Layer 10 of a small transformer language model trained on English Wikipedia (14 layers, counted from 0, width 128). Numbers have three digits each and are written without spaces.
Take only the direct path to the model's output, skipping the later layers: a vector added to the residual stream pushes a token's score in proportion to its dot product with that token's output vector.

Output vectors of the tokens that the questions are about. A number n stands for (n - 500) times 0.0031.
"@": 566396427426417604525503385587420457455498454482541469540518515498623762503442571412456685419521276375428484428587490452340643461504357581428437473584625563525517611464536384521531527493501379483334684442495492562483391594376540439506608594511705453537619423651402549492452381802406509525646550402464352605590576500591471547495507308331475430526650461598517460436578489447464483445586
".,": 377581384413580698631414240610344700230569786929296213436673748403794743183685528409243836401351222347580641862553026380724255698590200724576341622492828686324131531169750264377378214611219484395187672638274143249431336418467625754258924938087660487840733623731260562812282691876249335316841682660820251607278373611601585604712593329266722740355599375949355242223847236639276349074729
"1": 490487580516559614465550471536581436582494520410625592540465614518606515408504550506508491497527440410605481439391563473684597532409598434543516598462394456576425507564418460559472440403580469562373450422519405446452504550392609438454589574604598524514474580434405371478554464433473483416438501419435398500523613404573485571429434554546422425598488477533487553543423511444585397533557
" w": 466533559385456514428523614510509538588424552524521487585579517537427462526452485592476566539459514485515512487460561555386391517587451499504617463495473594546587448467542507514511499495502428413647464642494493552415524459440461301538422572493357454495515416511422411423419543433576561472512473473453457482540497519428526512558468445415497491574531579462575440614463555490533561538552
" San": 533388547461495650645495319491325483449582493623413313572454504509530511489507464539466630395453468517510591598611435471558548502529367590487380448566504443510460566388471538617450467508476428458595560444395353502522434514621440575530534361512483458537642546368446513623477502529392376535447519613511494582538494574491534510442532429428569543537583474495438595383621511528472587517500
"ese": 539359393602564642577276567370397498553504499556448499531487431513685547453513535400494454396504496375657510560551522437382429507478363577311468441556751604416489447647378538474560348432474574384414672554460529393503464573378617650354585447492462464363564475406380334505567370421535329596774642519567446605604430483567498514645603435443447547655559432612471421507610524643392612396615
"2": 488445600547634575450526500612592398563539546403576649567460602607602542427430583560472533424546385354537471489445555481502619443393581484520470613561401496492401518642463428571520430464524450547333456543579472391462479550435541429447482582634543485498482575457431389528625500474377518529437538472452380490468546443564449508469405528603421420515435482500512482559478489414517460524565
" Ph": 555553656412492323574561371577492464631448535536451456456464433565398519492496518586481572472404445380536524493513599542542463430528405584469542459588498545486545579375449544545452360674530498481527557532490534638429521415424521500536572491460524412436546571459378557480408594614448558539558545566498476552433469461524492488454542393368537461390576464575349438558521555476513561530463
" Mor": 562470494435520371576430385510411519574454643558581345602464527479470546467581479530445587413385473405583503487497482558584425486499525478521475447618509574526508526487532558506454446484403486543497495475561499603501630453565487507501567538404528429548561487426441416510470527560373456453531509567518517391346360624486488489494656514518550475476526445468514608367541581509561496492517
".\"": 385592380421573697625409243610346699226563784918284209445672746405800742181685523410246834409347218343580647853554038381737258704597203723576337615500820679333128532173749267392380203604216485397191664637277140245433338413468625746255921936084660488831746629723256555803285683873252331319839682653830254607287375611593579607705594332276714739364600371946357260232845239639279351073728
"an": 636361441486599468490349545367425454617480558364567611608442538400502537545406491519517634479589602621437450519574447423434504398594484552484497561512477477616340438550448497548592576517447576578494577449397410489508549384593480355590467472569431527473365361377466564507539379382432563586419487436548557543617463459524552500527497583451464605464545642469472489524526565441494745438422
"ations": 516458482452358446455336506595473431401494465665233547512389404388616661444520588459495455414622636525511338602492402423610585651630392433365519533317405592472415639568537378633341587613563449427501707455435611524492399436513562531503447458537445357589497718402465559588386626559488539486511434506648594465523600445499520497574457522580312509491389583708500407416575424666518404365676
"dom": 407432494245749362486557659488573487668561589497346422373508452494652605473568531400460483342528261483493388809400541483509323718576658440394497576363553345529239422516643522421487436694378558418273582561327233543580433345407508622515433779355631570720744430563622736365413733691562568257437446433477443524326358667552476497650699395438567505342537497657543580328695501590441453414469
"ota": 509454365369625719540480457526511365503593459468227442304530419428515459607506614472499677415478363403494529496493420615396440397584379614453423495607569603340347484463479508664420546551379584442371524380561423358599481489545397550494529419445433479680676576447580629615318500589422480491379576533579380569350608369548443577619424590493590705488736604540475509470711551549605546411475
" de": 449579596566546547529512476520358445480522434552486447550525551519494440552567430434490429464457498427467615611560541491534444491513450603536392568548535395435606465488617569472508342527453474559454471523461525486561414462481545607528502414539376405548629569500452535330645513516496531473457395507530520430513412553420531471420475485556583349573563644430518382555554490428507497512570
"98": 465467397476686384565433455562548452528651533536378501438623523462596488469445609477443509448533525422507471610533555469526341489385512460547443593626514485385492598501467444564433405476536516553326497534559497380511556452451536519409576575479581597576570538563458558594505468470427476473402414426639540616475480490578553553417580548506433512522446511435413443447494362440595474507575
" t": 514498543453466448526576582520504454449507450563481569597531478504566387529482483559530561446531583513492536486451403517390452563604591472400552468482523487506625466470581478494519403513538425413615506602492455445451455522427468369532379458511398507580482445464414436468539510427549503527519503445488581496576489498455604510472533475514573387556501558480441455671552514409550546562466
"ane": 522350511486557451426333648470455298376539609533493580477510493411447626586447492443506546546423499405470520464483409529510467399407347617466611533656565512486412371499443513390496634608375577429419530423349468490579571474606468435570528501557380506553634418491315584537485381669366551491454467499638462524537463527530730527622691644398459507437687633527424438573602442472438658343628
" requ": 512508511508403539532457497568394493426530484604456500548629520509646631568515421531471623384493546458414599607544529471396488441561411508451517493405550453425549441381617405420466349637557428471539483543472372353524465487443589445491458523502548481607633518607321679490318528470502590504503411475563503537486577555432536507573585476424547486504635512507557317436518379480413581509591
" number": 477520511451571497361492435594534621329473770663494622456557425463606554533442564398459623642470295368491556568410423465582389494542464676577562532523595479597625489459602474560502469457469438338618502605506477453473569490401433446604418579472452377650390554582476549536406410514477459590563590357598511523436564445431540525437516417452581586452344599590429412401588221476446439513477
" km": 438508440404529630645498490605587587502576459452380458512480684322482477361451451589485568533473457519697498634562466455412444653401482383450507591354560477479534574358529509498579381491507523378403474659477386391491371498509418396585571497522354457548572555482548436587351588682459470502629512495556531491353516515549556597561502488469505573483542560412423515580530363509540431525548

Output weights of attention head 1. The head adds the sum of these rows, row i times number i of z. A number n stands for (n - 500) times 0.0019.
o0: 519628601325441390592379646489484460580368660321380622658452594388375632638518509405561674330558648385565318527384169535606615555602685409499446618571506476468385682602473460350737477291475570551336326609509362283484389470362462558612574640380357452744539306383458598644341566697307503516517347471648384619717422457486586449479489626480301301466423478534693427804682589294632462629473
o1: 553407514531563535848432431446713628443582524416563466552368594445643498302644258440598564400789556506378503226572463575457483549688215231419530265779333428308362413642693613491564478434286730221519751509576471595287497446595625622619615479475634512603422447355375572527520362534597549539487624257703320237658373422488615502576504509372412534253320760563764361498719372564503533250576
o2: 723339462451360515583534655614612412354427542583559474383453378481292724485636491500547286606365466500560524522768480774438401582353555681500641570717433379645392525592575657447569252863427719528498334727509618665455606671394440516491418539324604448417495510256347499342321699604494545497514251457597388360351690525390305533492286423535462505698368711750519414495300464459493276418394
o3: 553642335426316700427516461511511320749702637459510524537455343584659356532484426399467518601499578515698278398603297516878459571382471447332669488397369380591565297330332631596573721582651473614561569423416392436422601489527537531539426521463410648640515339442499468472446527456500432507415362303333346664527732425672514745396694362212495748593455506582496589396445498532670256426608
o4: 513729423744507506473503535417574627732403592476355561450883517704348414377443353523642576755435487565293434558588625607556476511543422634608582460510778577295628637448281399442504475587675512421567413514300611476457447507508389578311502428274388562419531570574571516540424604388707608452222445539279268500636284396425401488610246327517275671587350608529539462589554587716514606313188
o5: 410315268504401620481690687323397502680523542458456512685735366302614276515480495586504527414345578570541678671632512409323520626504603483541316620524335394618593540508395469396515376376415388281521562492565427545386287462682483425892454421543424599210712373529486578604378562472554521398505278567693499680466571500518265744678440562358657407412525773454421444622526575607440437522470
o6: 557546321580612667304554639778543246465485491493539470352166432371548453771578679534481678469563502413249412493517398582418664327528385225728435345592550573430437644396737498563385527492575368454299559479655341575339590503485257816595608420667640598349487505590485579562577649338536463463522370586764605341494610404418422601632415548453418680425302469386471308597544697357557597377501
o7: 486564618386435574528793454489442524568505480608979408365485380485421487371416594346736449547555465490385439615380444379545452377433525638499495443652438356659583590559481332591664563575506565546693742356442356447134591502283559462366653381353598413570479481405409385388446358387496361434573570493376633528724534780469440559380543532435571455513622452412545585455389335687602704465574
o8: 358743679235577378560366431548412728434555404419405609575550389676546383634522631196302454533489727364355590460478440590480353340309398441506535405406499505505506416679511402558835642547560654632667625581434487358447547314496458535563325335563464449436589626356494778393434391638575550449434189595582440766490287375712703728484299575496560466422282651509394344589383551472401564822699
o9: 609487708376293400492448736555607532727245586568510304451486590557538579641504482618488560531530351456450613408476602471515291505343441482547652394683406718559557584284727524454401667296269564359375563564444405569431462557756402424614429562483489559582653432608516519477361350555393707368377349422409361358576362542615617442572372307435439429615648651613437393699350520589506545332758
o10: 533336468513606452567512538522660361263352361581553587675595611349794360487495424647548647462342380515504533539512520654382398538623469658229608473499599438495735524477499579328665554207663617476479687463367425487682348381626613464378551515313421526270286518183330374628549635285658359498155333395603693512615560433464537478466628687446574693619333618525367438601548588367503591619588
o11: 585307660523549595529545522452559351464492626337461430608397205556512555378628613565467631583657493474540718623439596367539427498623531462251492565563708618584456464329415480392750419582431576500746493366491394665406524468386643402427626533497264346386507423576437534604385541278363600516635461465339443617589429448591303445604379753718472457558448542372570647567437503291481466403512
o12: 521480297565482417367592497472707440634239471270399469624494416588530357531265662451458423405506508189501619688457577570361652646464439672418583442756407454450357443733500329580550560446524514369650565432448415550582362564563560331588624414493560658448321556475868503535490618608478386668541593432367546724564502315571581476410471535434436451556378527751454408409772576404415396547421
o13: 556613329530491490595593523487456486280486354348510521383515638196163518501540880508742332769586595550520308302499699414407419628502373560380443378334476318391591491253325433620473571520555591422389469510331331473656623495470400505553553498511705437596687524507504600608504359492447449509613475543414522403459642463485534517390621641442345486508480593669397693583625519886515418657480
o14: 345374525626597461276486606421484396461468458385558421522629501789756558358269533439546422498658723423525549473419536587689374377250310521462628778657415513244505623363549529699565165377618648411497473734548468503497443438492442452403572505656461576302710472644540686303378421292555381532415634448389574670664478708580544419444475676474463387238423489434740316626285559491466593597621
o15: 274403575385368239460513642647485650571552430462455594694363445464510453559552515558423567733736281539601329498535482334596707473395666668670408325653489432487712394501437585542513519801470427569389437801472448563661664532583480490517503453384720656484510379284634335598262374514482418532462505484705377280413227586736226414592702654534432517340443650454213502473444382448318521698394
o16: 441424412569550407730425529564403338338659177475507546467460658451548402272653424379585574433505491538520671456513532302486568394360428429607637685641646473725543544512530639663613493425498367604464571403607464414275425449671669663472490490616451699575479368496644493336524499543666361470440393586345447554458304500074566423476639673676116469789287630542406665319516637517441515506500
o17: 546667394412626515438316408583334703269352518474393425602578411268706544408422495655565610553425439457639560629645521386657540271599482306578435503629286485567545469592413621390592460607453686360603537381617505524462617454605462297491680536482611288678385612485554467333350367439671458298664556556615482549522367413478670400527391402635411595540241700367544764331392501394742558503553
o18: 433564534472554276456442594557484629406663623466519350426498588750527623184450395504482524525538466451412250497561458692390441544603507544491632477669321791714744320662520617441516638394595363507408311410465522782337572323622450425604601553466487425472319438483326521573608425351427308512619582618492349691330431609329219501694527563439445303524574577464340585720578476355648435550631
o19: 346761501519465623754379814459479534473321419317298607428557429637598569572642588364624513488607548455573241795521489427655601568396498631526398406459594288337527538520567550478492584519512216271629443577379349487261316524508622559221345642387306409488426522559629457609402577475545362546565402384587663419465319558495428611417436417491689569638401498545470547716655603443597428368770
o20: 524565455536356493551520604663236510555630566533535484513443559505477362451384702693371643523390327541294348440495816569300534340641502678340544570480477534408472605642459488559613369573507563650338483673568563706481470464409579377545324552519410488568456552440588521430495387264363509525366305583364504480604435644692737294584545421573576466657319339453464423412785543678389333591446
o21: 498491536583520402555806546286537596611584314663408550409513840333606429543536468019354471427449595180316721412316465547681394439567608311515470347636531463293421673463463604534453466567505499439379543451526176497465544527712440466508498473465544513364298578644491558279466394677514416381514496367516565494529618630557394646780500481725540364640639519485591665559684605451617237463553
o22: 548589519371378376637553455504601445471425316326368547370670283408705396262465619523642527396457454570618720445122408580412384579576616490643612347311635521577608665411545548563621530573616618483329551414537626479426301593393622701422670707339379514536646671454532295412512366492663476717637620465427491344531605688510454451599429430357523412450547602505426508380255679590391308570468
o23: 416662513408522460411295334666476444487279559391503561805543520392508516524717348407422530397445392470387492359605527528549547662526724816508441455488434685506407636409373650387594227392436522525808724619218493564359489424564400507296436653463774530565658539652437392286548615393394509765344733570671241550421561531242408565511386521573511354612390336359453601386509600586805566589328
o24: 344376581722729418540436465500694500567577402558618557407505519423451325557401633667419488505593520640344465423639315518686483456586513669319475516415495701424214669381525366610447607250549569553528606390489531397511446653400842664340422598420742562440616365405570467655307228280517566430402473427589379620470515365354501599547234609588662647678447417562515440423452466566610388448426
o25: 513394594574316616452336526515404551598539488466610467637547308407493503463300094320658468548446592418539549461577584434118355449589527649684387355460628623463343587425526468387275420705611624543596778548673390716551429331496491353370503275535166540643488496376728458488553597489477398705489572526735605442480589747454606768198625445405269452626570339706336476580479672374730552537467
o26: 503222352305383291342449418538499521463361444451625406511594562533523502532579538567846868359649654477483664603668352400609331619600526472615785470453532483553541296440308390618293722393351252629758500541632499628718594407489424489509451521405637475521358532533664653244694642372655460366598594348361149320488443575669501585420452367599515337534370462454702517635608562533275454588308
o27: 610710333556488342507456543529321524668518778384670417797414471604452496736677548478445605594356332428772645195193708384414446642549444591304469465629457739379352483561466513550515440411483422492608567613749478589574514537408440440497499411419679259516487408507483699498477300371590498297568421708308532462446511673383406621623596451420621650340381494390421713414402539278438269654586
o28: 230710512488542548424685438471559504526484531568466390435532326437497520519427482398519459709684625580589498620485472435515288532626411468357616478473196656271581422534331375326648406719350531467223700543388526300613508451652513819638526514407599671454345551503545680611465851379504467562611533750467458392438388684648418543551617483601545558549459454393538546462300293393450321399371
o29: 597586428463718629498664428306442556201588411429681610439516535463642379464602535396658547558323475511400427398783518429357558557507557538364480407502575651565472590658645492381338567610561507556511323461644673577568406681582629404594449517556492466555543638640493271741381403334412407501326479146689310491515559638543538534641591377568400388399386490415541581487284423450350556339495
o30: 230418759366403698711588406347691542563648614673462589375304427563271497640340529652640450404676601477483440653477410396371509208483354545512398387550501584559460746626450511513672565559658307410487637634439515601582436431635399395229721562401522406465493551645260357424616419440443647463632459475445303699605573443330533431571497508483559445390516561392356517511417755524320593670379
o31: 479393519536404295591315654517417396493497584682344500468562411401350512472397563656394540537452405365577415714738402556437653409474351441508564541492351491416476558472825582488518578506479584561516587467421312497822502580386506456419553516468586485552726431446586577656582422619806432454689441341057714542625398461505414507627583558352518274441432391265678561576235460593672472362602
o32: 544617558542449417502441524496458640513443557496511701407272523687427445661551382413460353733322575427556613361570480507379702577781330497432656430466368345694544600489413416481538446579554481368557389506482207526495384204361622296595581715370540626395540339298686639276611624445552695560429689421429644435346575645636496546639414421489599744537630600432439501528361401438359522399471
o33: 782453335631116594595745522377317520428503514721527285600514435602662694474363614540588411417565512696531497331529502517499645345394525588560225371557507672412441463726545487616578544484552511599452425567319507250536468530601643620429486486623539428457613335434493586229633510332575395480635668465539435651549373390627373435531330462535258455472491368618383671601467604464433485272521
o34: 571472619372702371578513358484593492574554339725419600449624320469443570430356514616399553581466406630576417333310333574508311548527460362460665423573374469458489611400494299679469687697554337634636355490404490334505413727840393304528449452367376577480555609565642668555384536390429485636656491473662535349484449563381577570394627518786317452199469462364403622364498542580637646661495
o35: 637665298468324619348180495545570384524554359500412331445533664465507439504606631401520611513378578531688559676331444526331476730361206479653607566587468465551408522469347516316457517477589578605622650688796450368410466524327720434527610556280561585470580441562382456451660367550270443472336413486426562407327431499424569756507594637710445521413821529449363584407614584518468608226648
o36: 575609474606321487655586623337583783523556354515488566477671689444522665400293523265649582484566560464438554674202614500551670630523488512550373594456422451821508562467448368554199287431532519521675517423351453560546487479736606454535423534535583401408344472287496569620281680308617651629579408679465324388673497298250499450581513577396366632518538303400587421419393506492388404517558
o37: 627711619454578373384564611757594370648656455516555676523402532462412395337472397546387563327694557432633339442528587477445507500396521537677482753334399631287615438751505588701375365311446703290439379612433554489381600563543533473509308379401372362538300617331579331574443502490507598469648741489368532596378425224421544799568550801422377527638487597413446597339422523458459654474349
o38: 291636293582516452568354466558289403455470582413447317424506471450625534608397703725542368352668478414398634648537454604410487659535506597375517138484587470483755403386537533706555577527254522553514464804467494378499700609554825298438365441540353601548555600524390304518517447423178594474550428400586492438479558569454474607638555504567350659511662406485714672359453424352482398799363
o39: 392421542516403549486277451479603531619402473272368461611572410707462411353738746193560493656608595451436367362431431376477368522435545440640476601492427504658670407565612504520539472388385478668375369421663594457553460617748442487390512719308460311487458590509695542502732687364300661295530530592676728504364753708375487412655335547304349522538350352460436605449470443467610540437769
o40: 489673531479574439552549450641471550567618515482393466539450497528534509418486376631524410493451594560548470668374679531429549650456496199510357482567389682450360627674558440422582531608307321381620406485395481315460720534429599415479680421535482627507524442319431540383696574461581726309452578174629394383272554557496437456403611437524480361739438537413502354625641453544624510460617
o41: 451461300587450343481479431598588648700614431649353350362528699637388513410641726677434614308522412374568514543581587405463507478599591270267312594542524593469533375476473546507477300473491456712703691599500452482355517389344423267515548634431374464666710452312716451729407602495463351498498623385602462581338470506554473484513469546542450657398472640689383503542189546451541580459508
o42: 453622617321387329614458590506434425426556529507446613405628422615695468543454396572633398369557466513519476505393542367583662557529679557460353425443547265489469669589403608418405613206567739424347548566523547598359578531567340281516538482507531658617591568696470732495556571384528240429370353480555332445458585658583526687413626720485406835324574299644388526511503422276517391450377
o43: 414594396441269551700478584568627508622530319730637442721451538583493431355505478842525443504551653662521214529494525541522372478578611520409445565354695466566581532490136598344514304461473336619364500323616469419568294435524419560473629466625663332533331560699743337409448482686462605393448441415328599409462327412425589524551395452472603526420620625475713445605500479387695183627502
o44: 585465406572325312547445365516341324432619436415453413415420358546325635528351510642426409569557414333495339539754497415428435549460498667471522603421618631448706674527387386504338493413338563584479514545594450697286467671668782670434794508384571564319580381412504674328208584720576690421539275536469466616576509548527554652301782479372468458333443432435474586663499536587593596603513
o45: 568559464591524630463440490428707483564402715419751380624467455332554520465607420395442353381344410574667620523586483603478669266431505425521397495366344605519469670455410544709539562464374360310605258547397509693637659486443452609498365678520421516361550570574544387368464540565377389514401364483540478327234365443441596625560616492747548588465486350632645462406471652518360503623754
o46: 644292476376374407531437481526665562618532695407318473215299466642701356546407406354603622485467476840470454442724420456413477503416574392492479289691469554488406445504474344652588529434532756607438467503500171636615570456527624591455537507532253502458444706628500638575247351579616377570319507666338549589505320326454448416458672625556675608632715497435586695434503489466564472545204
o47: 444254487614544626374398547319478479473552758608371503598589481417346475420712488583622431468549570407444376423481342467537485615520625370533491525462442440384553763493638319624380345413630471684754423457472448596345398324445620534357554380410615612451457523415348496600476503523626498515303684677374431464467596251911616257607401443723422379428600498746451657554398536429425431890552
o48: 455512580579333489378622368471534619513278455471363306627429430442600414447761498733477154801649591469124473523678437522594520661380508335403569689498448395541558472653370556437366588210561407527426419679602234562519491286321620527724476641549362501496633717490433462395434320539534454612582599490541521451649540422273649544473862473624549427441498425562425478462473724471601507383560
o49: 317729502337399465226451534573644638511446400531428677443599539244709524449333474370735494561419466856440402397204629571500461511617533568603458672399421593560507517311694404348519509521430529480623367480614532570377573537500536583201658432460379634623443331694591443459669533502450620356597335468728788601676624252545599285710539517503320551389207598519299437535559583623501321356386
o50: 617528431701272513276650655700647356390384608702426415595565262760728445489538650404529538571490355563544632403412329620428586446475364479361503385453423398367530595492443576441362390400398586576512583511469518535234497551527330560381528487211655492543342353578586605712518517712470516664245521427592458737361190522372663418386582508632642618544627492391399383604411572572418435808617
o51: 518684466651176332659543295590718529447627313672325508314546566585367379315674456428579695459461524487498422565569330498538588722368532406357444265393362663459560335167517499598659468602621381193516336583741487436760354481459535405558543189532555599641692504452350506377523480463556767542461575671623569801546565466427485370291455536680437465625532350625505463565453567478399586552604
o52: 424296501516584552371593380442444537349449638643433627405449435378500503454395583416503550413553435513608474297550425550536279639454402630422568575751783633497417399580534372628698521674538570327574421559406262254554461433452567369532523776583404196615479491629618699395501445644625453524358527503662407464346660550383650513730657474359536605619685227420385393465528420489363483545527
o53: 582240577517446570447570359406507438430635658412418500810543624454442355532391496340601347553418648438631395800525473387530414408258458615306288508542655379601554587517585645599532541374495487475369475632563614395353697496598533626317376460513539360565492642327493717460703322449557639617566663347463413535431313548466577686766569418731613270408325545539284421601587563558673398320232
o54: 581440616465269458236630332503538590289811591347419591627605690382486468440477502638523625481590638418374671463567493596478726625586604460520462544387391527596274414769499488423413663726343494420356394471533332255329555690578284391175410558571403444452435419419483479591478357457414601541335487749515589436534571622521416630410550502360432643582410643389487559571435395657493653768553
o55: 331602732575455361462567512250612588334504716484520348440426629257491692643516712680606629622511415547640724510438470481604397688352421636626407564365511590502548419541349481511510611393598567338351395525496635568433555069793514396347635505633568510568366366273629432523494634691495438453383406523667506390514435511551520572226369553538573320579386472556598504234149552583731456413368
o56: 320429377439619581634479662304557427384522537494765689182610313583297445499265633402515318560451275267589407519434468580623528730605772499580459319477383667403484116417726594476441514229536408583407690495749598473588557305317332388492642556545447599552536426591382508571594656448641537485354314409545426436723485479303568656547694584712531527530500828303563509480437473611586445629308
o57: 265721480472340636206662682526552385508247354394555574510480458594658583460602394612442776407449372408619352475622642359369735502562394612446758418386375495576262377500573603729472504646628464659486667524496494281451290325562420542493599545546218265581779547341511506544351463538518705450485458463525297393439568419565388374566501270723483483399399451571547624637682523558666457686518
o58: 699518525505493408641242515422786417383677536791519358403573547453447428592330400536520331529466367491377818442422417271456353514438657707559430439587594384472596412540351393464438428491456610611477311625530463470571328523420571803594445303480337480524440514506653428498511504526498434442578692363646380275394431238564472348577399521509692673554268638427489682710567426493895573660725
o59: 734426634496522639427473337526388753385428256656618574401502498605747634551541615685591574607415353275343408557587503402571667610623090481500347784392589540288504500450549532418642590335491213487243618632394591735523409347531473495395526221589426471472498235533529454568413397595452494314646639537441401499510522377540386662495473702522543609715611535488361583403466626428411450421539
o60: 671294615497380679432369313645569646634326392451662590485548773398680720441353488442344745622640483410433386538434461552420419569582529397458553367323295512412527728654522503440551501490670466331583305590759608473376544463576448592530545609511417431443534365560426443527561671332461360541697384350379626322380486501626601396542639683630536612410436473269541567457416376435380460695371
o61: 448569450545466605619283437433428095428701557678475440509570618297389453570594290574182488543527577533605422519579567618384557257322724498750723623571584540449495324625581404533612673339474452263649374881679398554413442475589253523552583546523496500613539470531432496493521568472711483430441632326404393457684525593598419277371595556392534723556387568538657504320513341624255368417444
o62: 520536502618491405610381546508355484459533537430426681531743525748465515540495440731680781493543301285351496485184363567471418332367358508460588360562488530616514729597524503614500298571246604409482541344591590530598733410215411537621441637577458233473560527596581421492286393604552456454458514530691319685337716349572579496540705503628356474546555571404579436334556451498629462193574
o63: 653513440951605284468481406611705453581474436463488745468738392347482359610640284461388534430642402615451463515576666591470451552604490452628389525742391346502700332324423512521558542655566451468209545368619386433318389508658455408391535696562652305594495670382628514486482365535387335388664475432491373575512479437713243325537529269647619403567588580630623311514432477317402540621612

Each question shows a token from some text and the vector z that the head gathered there. A number n stands for (n - 500) times 0.011.

"1": 513412431381415450544491423481486330536597609589453555538424362638559675782446537344618523271661097331653516271544732446519807604447590256502670649447709439487560543514783383526279245474491628
Which of these tokens does it push up most? "98"

" In": 413385763285357387559472609748373422669384459849380493628295703437542647304705391609483157850492574319670412570450450303407669327525869470505486554378597531433481265365179603387478438323633704
Which of these tokens does it push down most? "1"

" the": 555523509526447600460449478488542472467456472496494445542543471531519546450521383459488481534474432502576533397444549443498559479503505450438515518477529538617493539423465538490513508531484466
Which of these tokens does it push down most? "1"

"ise": 494481583523430468577480624443516513614456441528455706490593479497377476469399534519316512544235354294436294517590539381461438378501439550359500463494567357761605658437476503590450540602679663
Which of these tokens does it push up most? " number"

" t": 902353544469332361522536365535352295526617339688459339499642352616529570408912567375412393559394570527811510417480631696283778647587585537584777920555448563762101529599402480637545269651624660
Which of these tokens does it push down most? "ese"

" n": 454329504517393544487649439706333545403538378485538476489724471612426565513589531363417534587553448420555459747370711443306501614257618577617455224371443566481514612411422581381465520506459628
Which two tokens does it push up most, strongest first? " San", "@"

"The": 508395644422463465498499590657415455559431476621453481579396629406520545357634428518485307604416547401581430455497529379468588407506734425479523508388572543528416456372317591427526461446638569
Which two tokens does it push up most, strongest first? " Ph", "@"

" in": 520290603526505480490627580705472442526484517532521512664445626473501505380548484559584245606386426486594463581427431265457573480521706380505511629579614455515444430352400565521566451332601646
Which two tokens does it push up most, strongest first? " Ph", "@"

" with": 482455530463387481487498438556523522431441475560529597631448516571474581442562489606464386550524404389588560422508573476473579446525563620512436548330488418536554445500498530430475566501518526
Which of these tokens does it push up most? " Mor"

",": 534438581480455557492473455488476480540453448490525458537516437558531563434552419517429433580497411466526540505458567482492504512536545538482524580350548533584536512348459564412506473498463538
Which of these tokens does it push up most? "@"

" and": 452390567638466205540506413299636304602782382551339432416717579421412520483418453530467551591275519403587480351536586387468575521613359576506413486301504484766286736305483723500327620628372564
Which of these tokens does it push down most? " de"

" while": 510525524527499586465464467467490486442481470473513490543453465527507495426476427494537519557488413506501540439459500439453495518491496464480481493456551515580459516389485546495485510534462499
Which of these tokens does it push down most? "1"

" m": 390633694453509497427531302526499368336693556612679323447590432662626543521459287278445701610369469606616601416448742544320346556381431613561525511393598407886583652469623507453294505679438425
Which of these tokens does it push down most? " Ph"

"omin": 615635632508151413692398416268387432599663429431676435478862546227578553473722530244430480677714397453548416743455518531458529424649441508410720627578468674660598506358304794437589337410459365
Which of these tokens does it push up most? "ations"

" if": 546455566513467493501505472433430464492434494479465481578462403596463571452498391447527498523462443443546527429475552479449512453528528451440493533451516538616504547452431468502513492593407524
Which of these tokens does it push down most? "an"

" that": 599505568514456587432485519459494463442478479530459512540567522590476533399516441469516469568513431412516547453549501392486544513557543460511503563475534533537498586358486544548466515603455552
Which of these tokens does it push up most? " km"

" San": 336355256336650203511557340461696703721516723416560321454687650671431613792396448437431158868580244302623330515589597498394280077572458647745476853478665635737792390485490332580487535414485920
Which of these tokens does it push up most? "ese"

" one": 506510545513489529457473487465538445474498491462479453493535539506473515430457412471470507546472434467560522473447555417492541485501478507452482503416546528649474580364469558496458462550514521
Which of these tokens does it push down most? "1"

" ": 514521585491397501481485433517478462447474512512459431529463504533491572475513350484544496560508446484545526399468518480509557491517486471422543519414540481632498556470472528451503520536517481
Which of these tokens does it push down most? "an"

" each": 525471606556424542523534532490517477419497503562498451590532429594490532413444438465595373547486340469579382424432530453496465402571479461458493485435516517650575514364624581515398420477490544
Which of these tokens does it push up most? "dom"

"7": 493432546303481508452366583500539403402370684411596442394677564713300578153527458341504394545456422401362558448280579528637363338607484587302490603348568527538670450335534578590607321449408632
Which of these tokens does it push up most? " de"

" The": 510545526528453611500481455526492476448469471531534478573536488532534537433505367455475497535479434485553496426475569480492518499474510487514488533474501513595488555388469566451532514521437507
Which of these tokens does it push down most? "1"

".": 568340590493457389585606529375347465481465518469417577615395365667376611440533380476515472546499455358527522490534553461396504374558537411469482521493528562607499571385482371494463489683331630
Which of these tokens does it push down most? "ations"

"2": 550455476509531519437450489475478507441547482485550399481482458480529481397474415546464452583599418477618510491465540463544563538486496572558505488410581456605513647448586549477421444541497606
Which of these tokens does it push down most? "ations"

"es": 558510506536449612479524512467471536475481497501511481559514481474463527413489424496515475544482388499498533435459528490476549535493519477483473541443560515569469547392504542517515518498432465
Which of these tokens does it push down most? "1"

"oints": 517476543482490556427453492517465461432461511485504457461564501582473570363498386409513464502462428426511530450373566486509529437499476493419488539423519508552544487428484561515556430504493531
Which of these tokens does it push down most? "an"

"ers": 525528543537453535476477428487450483426452474493495463571513483531519527452478384472521504548482424485576529449460531496493532513504518489482500506435502537615473519422466531504536501559470490
Which of these tokens does it push down most? "an"

"3": 549420471512556483420456494453471515467569473475575382484469442474516465399468415579451454583601426482625508517472552452557558551476504602587494492408572463620521645453611551493408439541510603
Which of these tokens does it push down most? "ations"